Layer 5 of a small transformer language model trained on English Wikipedia (10 layers, counted from 0, width 128).
A neuron's activation on a vector x is SiLU(gate . x) times (in . x), where the dot is the dot product.

Input weights of the MLP neurons that the questions are about. A number n stands for (n - 500) times 0.00071.
n41 gate: 459 374 522 635 586 567 448 619 346 421 448 444 532 437 430 726 356 493 389 539 482 674 746 485 726 390 341 555 530 550 554 251 489 433 504 553 737 525 385 731 433 586 607 426 714 604 273 340 420 474 556 507 354 434 478 493 429 809 388 364 643 529 391 577 270 578 625 519 560 535 455 626 481 515 482 526 478 239 844 630 345 536 589 450 422 511 383 559 305 264 340 529 347 591 461 427 466 457 540 601 593 784 442 533 725 304 437 393 489 551 385 496 555 559 518 681 420 393 302 559 530 688 489 437 475 676 537 504
n73 gate: 568 476 528 520 484 508 884 572 623 476 678 719 588 520 572 539 261 504 537 546 442 593 437 683 448 524 662 311 405 389 327 448 420 622 738 532 407 584 527 783 548 416 484 734 532 381 676 426 431 28 309 436 657 169 346 465 550 588 434 323 362 535 488 350 500 417 370 532 468 335 690 528 349 484 445 460 508 480 504 360 516 542 592 565 603 500 528 670 516 414 300 969 492 442 438 489 633 428 371 368 464 516 527 666 492 564 460 534 401 653 460 621 700 520 441 686 594 583 398 603 457 197 357 436 519 385 484 399
n94 gate: 612 376 475 567 504 437 685 566 324 420 549 811 807 364 459 678 480 386 151 305 292 682 700 281 430 476 582 471 562 500 416 475 230 508 463 298 628 408 492 344 471 492 591 380 789 668 477 358 453 595 529 483 602 557 623 459 427 815 759 608 426 648 447 356 430 306 496 521 496 566 399 546 381 672 553 639 500 496 609 417 607 425 540 251 359 282 217 484 759 686 537 738 639 480 276 359 446 385 317 437 400 371 548 673 549 488 575 536 537 615 757 565 634 520 549 485 500 450 288 484 515 416 613 367 536 389 348 244
n97 gate: 620 313 445 411 353 528 694 464 443 706 366 524 630 611 214 216 431 520 590 576 488 593 567 496 599 598 484 476 559 393 146 588 468 325 632 350 534 676 389 508 405 636 278 377 194 531 522 504 712 413 583 512 363 476 531 644 307 671 410 546 526 386 422 480 536 448 556 437 456 354 427 460 378 258 571 387 407 584 861 464 563 549 588 284 405 597 581 662 386 469 429 531 271 687 323 354 496 424 422 568 520 604 265 697 617 460 556 675 627 414 476 776 496 414 469 460 664 555 237 405 648 649 658 481 577 610 374 356
n182 gate: 668 500 703 489 554 586 539 468 713 544 543 504 655 301 500 413 604 514 177 623 452 437 775 361 507 468 397 486 319 541 472 629 453 585 629 416 533 370 479 571 368 288 621 660 468 545 577 461 610 635 554 557 549 472 489 518 476 443 443 597 470 242 608 422 253 578 430 375 348 436 402 496 263 706 539 533 452 374 445 600 728 606 534 401 336 399 664 624 667 437 439 514 613 357 469 199 735 353 419 446 486 676 389 539 653 326 608 455 514 652 561 559 633 444 598 461 402 544 465 567 461 312 555 348 327 522 518 559
n210 gate: 665 467 488 317 669 413 688 652 595 617 655 438 551 729 426 315 552 524 631 520 579 568 411 541 438 585 631 577 414 290 381 512 327 311 484 579 635 504 647 748 344 558 627 525 600 556 450 476 391 480 664 324 334 366 350 480 243 409 534 639 346 488 516 304 331 377 469 598 363 384 283 257 365 571 630 750 213 463 634 586 815 626 595 355 369 664 236 284 606 444 275 652 401 532 706 636 253 221 480 442 479 405 392 671 299 566 550 500 500 248 418 420 468 504 460 674 484 450 553 512 496 371 360 508 540 276 459 556
n240 gate: 533 482 227 452 337 522 543 597 368 511 407 565 451 629 612 412 780 376 559 535 423 458 643 554 543 493 392 507 669 437 545 822 515 576 649 500 524 569 650 421 388 544 514 212 387 497 493 358 714 543 475 421 521 697 404 415 587 641 542 640 524 375 726 557 507 568 460 568 387 398 515 507 589 621 657 471 293 373 664 551 471 431 566 469 269 479 817 475 529 616 429 409 362 323 542 341 403 462 436 551 413 377 465 600 405 604 471 756 511 364 641 592 702 660 489 530 621 308 675 253 500 540 598 346 552 567 589 581
n247 gate: 548 647 478 683 393 778 577 485 617 541 632 540 475 584 544 414 286 583 496 648 219 683 627 316 441 645 522 711 635 507 294 456 419 419 460 306 476 546 578 576 570 522 401 272 158 468 635 601 511 632 548 493 572 467 576 518 472 655 451 461 548 442 601 391 423 372 514 471 340 448 504 357 342 742 642 545 529 371 617 489 632 324 511 381 504 532 440 511 562 493 510 604 500 662 326 698 643 504 616 507 507 249 725 526 511 485 415 616 540 227 658 611 388 554 471 733 428 615 558 460 350 537 275 430 489 477 711 633
n286 gate: 412 438 438 415 482 463 413 220 560 407 612 373 486 696 573 692 641 500 410 587 416 404 547 511 569 428 438 615 489 521 518 383 379 361 521 493 606 395 447 389 584 547 453 377 254 732 350 686 701 446 638 464 425 345 594 461 676 533 570 335 473 695 525 366 704 573 300 333 471 634 168 402 720 419 604 482 352 394 517 299 417 430 689 497 467 553 481 388 435 397 402 571 514 486 398 464 547 618 375 573 405 632 609 287 376 852 537 702 402 608 325 368 514 417 400 520 496 554 579 651 394 345 631 493 571 433 385 571
n41 in: 478 561 619 456 670 591 496 673 531 239 554 709 580 669 367 511 378 592 244 638 622 398 286 572 486 514 396 389 554 486 517 572 587 514 649 595 659 614 396 446 572 634 781 320 584 476 388 252 578 396 388 370 464 657 675 479 584 496 681 402 510 571 373 479 612 367 382 432 365 561 584 710 507 372 621 599 479 344 523 554 252 500 240 307 399 391 548 589 446 514 565 426 524 150 399 620 563 407 496 540 207 402 528 457 539 468 293 593 475 507 594 440 539 557 493 414 404 371 653 475 565 581 616 442 552 437 561 433
n73 in: 542 846 361 178 329 444 549 535 456 418 552 427 463 524 619 490 558 521 493 450 618 603 552 469 287 634 517 510 552 409 571 444 342 637 678 479 362 416 419 479 476 546 472 570 716 459 510 181 310 427 413 322 503 583 590 373 480 500 561 368 438 569 346 694 434 388 695 409 419 599 419 815 432 323 635 521 456 440 471 682 469 423 443 513 367 429 507 580 562 548 428 459 500 589 497 553 306 460 435 440 335 665 368 663 462 521 493 671 381 414 238 777 459 379 517 436 637 488 645 600 503 521 388 507 558 396 507 589
n94 in: 609 589 292 672 597 761 642 303 422 551 608 369 615 777 492 481 388 382 480 633 616 719 553 612 708 432 462 634 531 597 586 531 593 677 617 583 551 530 478 511 662 290 554 596 375 440 398 508 286 254 446 338 439 393 580 568 452 481 419 448 514 339 530 343 608 380 450 704 516 642 390 500 567 614 592 676 590 547 668 388 538 637 444 563 852 568 425 259 554 496 448 556 378 614 672 507 722 530 648 582 349 465 365 508 432 427 481 493 790 519 403 530 686 382 215 585 584 436 752 580 472 374 646 449 380 735 733 489
n97 in: 345 558 654 441 697 387 385 419 399 295 465 392 638 627 353 538 624 599 349 467 313 334 607 628 678 519 631 515 435 578 582 334 725 655 519 469 511 507 489 485 365 442 612 855 379 594 329 424 702 361 508 458 546 500 523 420 581 535 406 646 598 504 693 711 539 616 633 643 445 474 716 539 409 378 473 524 545 278 549 333 446 422 526 338 477 278 599 538 492 523 576 387 622 606 388 684 604 759 238 660 450 457 324 527 545 562 317 674 535 561 283 402 184 347 458 610 401 665 553 788 440 512 414 427 399 277 466 473
n182 in: 719 558 510 455 674 510 585 527 391 521 565 736 513 459 357 590 533 544 595 474 335 390 540 343 497 507 510 436 527 510 381 657 249 523 336 552 737 493 628 483 626 253 531 473 531 596 465 319 399 432 452 476 446 449 453 637 568 274 406 450 430 375 457 520 527 527 417 442 465 648 403 548 374 476 561 476 394 548 680 538 432 569 625 585 637 673 479 497 483 340 442 537 313 580 625 442 566 369 426 459 770 644 566 561 617 353 273 510 578 588 606 540 641 288 433 528 614 452 675 517 519 670 785 675 487 560 693 323
n210 in: 473 374 431 682 366 469 686 454 581 442 329 550 522 317 546 466 541 575 598 544 293 590 217 531 420 470 591 492 450 655 589 603 627 339 481 804 489 489 526 606 397 166 401 687 345 485 658 312 426 504 515 698 508 379 523 290 446 734 318 430 618 564 646 420 370 592 418 450 709 641 612 695 449 523 394 399 585 408 399 673 336 339 592 580 538 388 598 500 325 373 579 597 471 290 378 476 518 273 428 527 653 473 545 325 328 206 404 625 347 371 504 407 628 368 477 539 297 517 500 731 372 372 355 435 341 610 477 493
n240 in: 474 302 500 561 579 462 548 451 457 687 332 511 623 567 332 584 540 341 469 640 384 339 574 601 590 386 616 485 228 525 413 444 481 683 302 412 609 453 233 622 403 444 451 504 492 671 479 511 423 347 410 459 581 400 489 504 294 466 284 536 395 630 434 619 586 545 395 485 417 546 492 462 247 447 337 675 427 440 500 485 556 486 608 471 680 285 466 415 478 299 402 613 525 658 486 480 427 371 625 587 470 598 347 329 445 470 801 385 429 467 327 573 548 322 216 245 614 604 456 485 422 656 835 546 685 257 622 559
n247 in: 601 524 769 806 385 556 552 594 640 525 510 781 503 462 517 412 366 630 511 606 403 419 349 531 393 381 372 435 483 420 503 500 601 444 269 539 529 344 490 479 414 563 621 735 525 550 624 473 518 379 486 358 619 438 421 626 520 340 416 487 730 424 459 483 465 552 649 414 511 343 725 573 652 412 575 669 453 396 528 503 590 527 490 503 438 378 479 589 417 493 618 142 477 721 510 531 452 503 694 381 566 726 473 417 524 548 500 374 548 534 562 239 445 476 582 589 272 452 623 596 544 416 308 284 554 489 514 503
n286 in: 552 497 641 559 666 646 624 383 324 644 452 600 340 455 448 412 574 656 553 490 563 348 442 552 462 289 390 500 448 473 530 420 344 490 703 472 438 653 683 616 403 573 559 352 601 366 575 375 284 510 545 652 507 527 736 243 399 490 445 547 506 589 341 476 403 569 719 634 587 435 451 500 451 567 404 363 550 427 409 742 338 672 351 609 535 540 521 661 442 463 609 463 404 659 603 704 749 556 429 420 663 542 534 623 588 369 354 407 648 674 424 581 429 384 537 443 507 473 330 312 415 426 430 418 460 479 438 632

Each question shows a token from some text and the vector x that enters the MLP there. A number n stands for (n - 500) times 0.015.

"ortheast": 427 455 605 429 532 385 485 471 416 474 435 522 512 481 363 462 290 578 452 524 388 463 492 553 431 454 467 532 537 452 537 531 559 533 570 398 571 551 456 550 542 466 584 574 397 477 532 437 468 473 443 532 450 428 442 573 593 500 427 561 429 445 363 452 458 628 486 375 476 468 501 552 515 432 529 638 634 455 486 474 474 398 508 558 555 560 594 445 371 475 683 377 438 483 437 513 585 474 425 588 515 515 559 567 543 500 430 544 489 624 558 505 513 304 500 433 479 533 431 528 378 511 441 527 576 511 577 653
Which neuron lights up most? n97

"ionally": 412 594 563 572 538 340 582 641 503 519 485 466 389 440 482 480 474 578 585 499 479 560 496 495 468 489 507 492 529 433 533 559 377 449 618 540 426 575 391 522 548 532 518 545 471 465 442 549 570 474 390 580 543 496 442 379 584 490 312 570 518 540 556 504 524 569 574 481 435 413 648 444 461 397 418 524 650 442 533 503 467 438 596 454 670 523 530 487 380 568 536 510 508 450 427 662 587 555 473 531 511 490 396 411 511 461 596 376 461 471 408 459 461 373 439 494 505 557 413 372 460 598 534 524 430 553 392 540
The most active neuron and its activation: n97, at about 0.83

"Br": 464 445 460 422 563 694 425 534 576 386 477 548 497 456 431 503 414 506 419 452 511 495 518 580 483 524 441 599 550 471 488 426 547 602 467 417 571 456 459 571 406 489 565 477 450 521 512 435 493 473 541 371 470 560 479 470 548 522 494 444 520 587 397 522 463 482 449 497 564 472 513 461 542 594 545 374 681 511 625 417 351 508 477 554 561 470 480 496 548 527 574 508 538 476 391 441 513 383 588 488 432 559 499 519 501 517 497 402 420 422 533 553 422 388 430 255 609 528 484 539 401 519 519 471 489 246 532 409
Which neuron lights up most? n41

"ampton": 471 321 456 532 491 556 537 464 399 498 510 491 492 473 473 525 314 574 414 550 450 513 570 439 464 526 400 531 516 490 448 527 482 526 520 419 611 520 411 492 593 479 607 542 467 425 488 485 603 467 579 501 464 505 471 527 611 509 292 568 457 594 486 538 555 577 636 427 471 573 516 532 495 520 464 473 520 417 449 479 443 367 516 472 570 614 597 506 495 581 641 451 515 500 515 454 541 513 489 446 561 477 417 551 474 554 473 623 554 537 545 569 476 433 528 474 421 609 479 475 253 500 647 558 482 517 495 569
The most active neuron and its activation: n97, at about 1.6

"With": 571 413 358 518 486 457 456 515 461 644 476 485 483 638 497 485 443 423 566 542 566 504 334 509 509 414 574 557 519 487 568 645 686 519 425 553 426 494 569 523 489 453 701 541 624 573 418 553 469 494 531 464 559 468 537 379 582 558 370 489 498 514 598 458 523 447 490 552 575 507 538 523 601 455 437 442 494 449 525 475 493 541 441 513 458 425 430 476 649 423 643 595 622 449 473 606 485 532 584 384 422 504 509 427 505 417 497 487 415 546 532 632 542 533 426 456 556 520 526 543 328 402 482 539 405 325 529 502
Which neuron lights up most? n210

" Van": 467 516 528 455 556 589 412 568 383 492 462 488 524 474 340 526 652 499 454 632 505 511 519 576 493 489 463 606 638 544 579 566 545 514 476 429 549 540 437 501 321 471 521 571 554 508 541 406 509 497 466 421 403 472 437 548 532 498 443 426 443 454 543 562 507 565 337 491 391 454 579 567 599 376 524 475 548 441 487 384 455 546 501 529 638 446 444 554 345 399 460 470 497 534 523 418 551 448 552 654 468 457 475 493 664 411 535 565 496 528 415 435 586 552 519 342 653 468 467 548 306 552 512 576 501 413 486 476
Which neuron lights up most? n41

"ed": 547 599 569 462 504 517 525 481 475 481 508 567 598 632 456 575 541 493 474 502 382 576 472 467 555 554 523 506 533 446 695 480 468 464 580 559 573 377 487 479 325 487 419 633 471 490 501 524 438 610 417 381 513 450 537 609 452 581 493 531 420 488 548 538 457 535 562 523 442 487 489 507 475 536 617 590 577 516 482 374 588 515 484 678 464 450 499 438 447 486 473 495 604 550 515 528 563 378 438 487 532 438 409 538 577 526 608 499 574 453 483 491 672 568 479 514 428 588 492 568 213 314 512 530 432 471 509 531
The most active neuron and its activation: n94, at about 3

" training": 465 532 605 511 494 555 570 493 431 465 516 430 512 379 423 559 514 547 538 511 429 508 579 510 476 418 472 611 449 528 557 464 511 625 550 602 551 512 539 531 562 466 564 499 573 453 494 534 507 482 515 510 506 594 575 411 405 607 178 499 615 512 574 470 543 483 598 515 474 558 533 479 555 419 524 399 499 650 479 430 519 468 616 458 416 473 504 458 416 489 704 521 529 449 510 555 531 547 476 462 515 509 547 450 429 583 447 502 499 516 494 408 368 430 434 476 465 563 534 557 428 462 564 473 499 571 567 515
The two highest activations, in order: n286, n73

"ference": 510 608 480 578 450 503 380 411 670 500 422 474 388 441 559 553 305 516 479 547 570 538 570 641 411 529 566 598 645 405 492 552 589 577 579 516 492 548 437 493 603 448 453 500 592 500 489 610 439 437 597 519 471 611 538 398 554 518 409 541 573 495 589 386 569 515 608 600 392 511 571 476 458 399 481 446 542 560 494 508 526 592 534 410 464 581 488 526 472 443 561 565 468 609 607 655 528 469 409 584 545 492 482 536 571 451 457 469 402 358 433 548 478 551 527 503 639 489 530 541 474 482 464 476 604 469 650 567
Which three neurons fire most, strongest first? n73, n182, n240

"ics": 480 640 433 564 515 470 426 529 554 479 501 479 356 477 524 536 515 506 451 547 460 498 571 442 473 445 485 534 411 551 501 568 616 643 559 524 510 446 467 545 564 472 454 446 520 425 514 564 650 503 586 572 583 612 652 349 485 526 392 543 717 612 628 526 610 441 522 566 546 548 542 407 454 395 435 401 583 556 381 514 451 497 560 457 486 527 528 563 449 520 632 479 547 453 594 571 599 562 522 554 504 447 445 533 520 572 388 583 574 371 508 520 393 388 465 509 533 597 597 410 412 477 459 451 404 677 491 531
Which neuron lights up most? n182

"0": 642 579 351 529 469 329 504 532 477 474 371 463 528 527 526 552 416 534 415 613 497 504 490 422 561 552 507 492 521 432 493 420 457 496 480 556 405 366 456 440 547 596 547 421 481 441 503 431 434 430 615 451 539 502 539 492 569 418 267 576 636 391 483 422 352 379 510 438 475 527 586 501 424 520 487 584 449 560 464 457 517 474 353 401 624 484 544 446 613 456 459 548 592 424 439 469 422 478 518 488 569 473 544 530 578 679 510 546 452 538 577 398 453 428 491 489 417 462 540 404 396 545 427 504 575 514 524 495
The most active neuron and its activation: n247, at about 1.2

" results": 562 602 527 555 528 503 438 620 371 429 526 507 424 489 546 540 476 570 448 505 406 499 449 494 577 567 497 546 592 492 509 343 573 696 449 663 476 489 495 490 460 454 532 536 557 495 492 497 550 573 538 469 510 524 557 373 617 673 461 567 629 477 515 470 388 479 572 664 576 546 547 532 723 358 444 397 705 466 519 437 509 520 478 542 548 439 513 475 556 489 637 564 573 505 515 539 484 526 473 492 594 425 494 435 521 611 487 504 360 594 493 388 360 469 487 476 441 549 576 595 521 517 423 527 424 445 525 538
Which neuron lights up most? n240

"4": 489 659 538 631 554 418 437 523 536 568 412 446 440 459 534 514 525 574 473 517 413 602 500 496 583 473 547 547 444 426 540 510 494 513 492 521 605 390 481 414 568 410 384 441 539 575 573 475 634 457 433 405 549 527 557 494 649 561 227 518 563 550 483 466 585 542 592 362 415 569 488 558 468 475 514 475 641 430 508 377 435 482 502 533 510 609 546 453 501 492 607 488 538 461 543 512 512 542 451 484 538 643 465 499 570 500 484 535 473 432 397 486 425 436 452 558 624 463 530 436 469 491 569 466 477 406 500 550
Which neuron lights up most? n247

" John": 448 383 389 520 482 411 516 483 426 531 435 521 431 548 503 559 521 547 451 578 486 534 512 484 557 467 538 475 528 596 606 592 482 457 445 441 533 610 407 520 325 401 548 527 497 539 575 501 512 499 628 492 446 344 490 541 625 475 275 498 489 480 538 531 566 537 576 515 436 524 562 531 571 528 518 489 467 510 537 501 391 517 419 469 492 514 598 493 472 457 596 368 498 447 509 402 458 554 437 571 523 501 487 464 450 535 509 579 560 552 487 624 590 621 474 409 506 518 486 554 220 520 570 510 388 445 478 448
Which neuron lights up most? n240

" appearances": 542 465 648 596 534 577 465 389 480 545 666 449 480 465 579 553 414 594 448 508 416 491 451 426 467 448 552 563 532 542 605 405 428 618 540 589 550 499 477 440 490 487 621 499 540 397 361 541 520 562 489 476 419 622 512 402 571 585 532 456 571 396 535 473 472 465 542 712 458 590 516 508 547 457 495 533 601 599 498 473 569 581 503 485 425 600 583 548 392 383 583 403 600 470 600 509 548 545 571 488 497 534 551 480 449 517 603 428 382 516 412 391 428 353 406 545 573 439 510 646 563 509 544 445 513 403 572 558
Which neuron lights up most? n286

" also": 416 604 509 521 625 455 510 496 552 578 516 415 506 558 623 466 572 600 594 480 538 485 518 429 418 513 491 451 541 559 528 529 518 505 560 463 441 502 453 461 418 577 494 509 579 432 410 560 527 508 443 533 582 596 509 422 651 559 245 650 471 566 532 420 527 570 556 527 473 503 528 451 542 475 395 534 482 472 597 537 397 502 550 432 614 580 450 529 430 591 526 416 486 433 437 645 531 619 524 477 509 455 463 432 417 426 584 413 515 512 507 554 424 441 446 562 577 572 494 480 446 559 536 535 326 574 462 578
Which three neurons fire most, strongest first? n182, n41, n73

" she": 516 551 438 340 649 517 469 416 479 440 542 449 518 542 563 522 558 482 539 562 469 493 399 529 405 447 475 439 451 499 597 554 381 509 468 427 584 443 397 562 549 566 526 337 680 370 560 528 440 426 593 571 566 529 555 571 489 479 416 556 471 585 629 375 670 425 591 573 479 482 483 435 506 536 477 438 451 463 430 582 440 494 515 592 555 539 467 468 297 479 662 465 566 401 467 598 527 578 506 589 510 477 493 339 600 501 477 411 534 514 489 562 421 610 415 493 551 578 458 452 551 559 484 513 362 498 463 540
Which three neurons fire most, strongest first? n286, n247, n210

"att": 507 631 466 485 418 560 501 546 528 571 554 532 415 523 519 640 414 465 534 553 439 522 469 472 424 477 554 484 455 481 540 652 561 444 472 512 583 412 548 468 346 397 416 648 551 498 608 526 522 550 520 445 602 410 599 618 537 616 533 455 554 549 520 461 591 602 512 471 590 391 511 502 515 543 443 575 485 502 451 446 553 416 369 529 437 556 441 493 406 508 501 465 466 593 600 403 573 564 525 503 479 395 455 486 340 565 670 553 457 501 529 504 473 535 572 435 553 555 519 448 215 414 509 574 433 463 574 486
Which three neurons fire most, strongest first? n247, n41, n97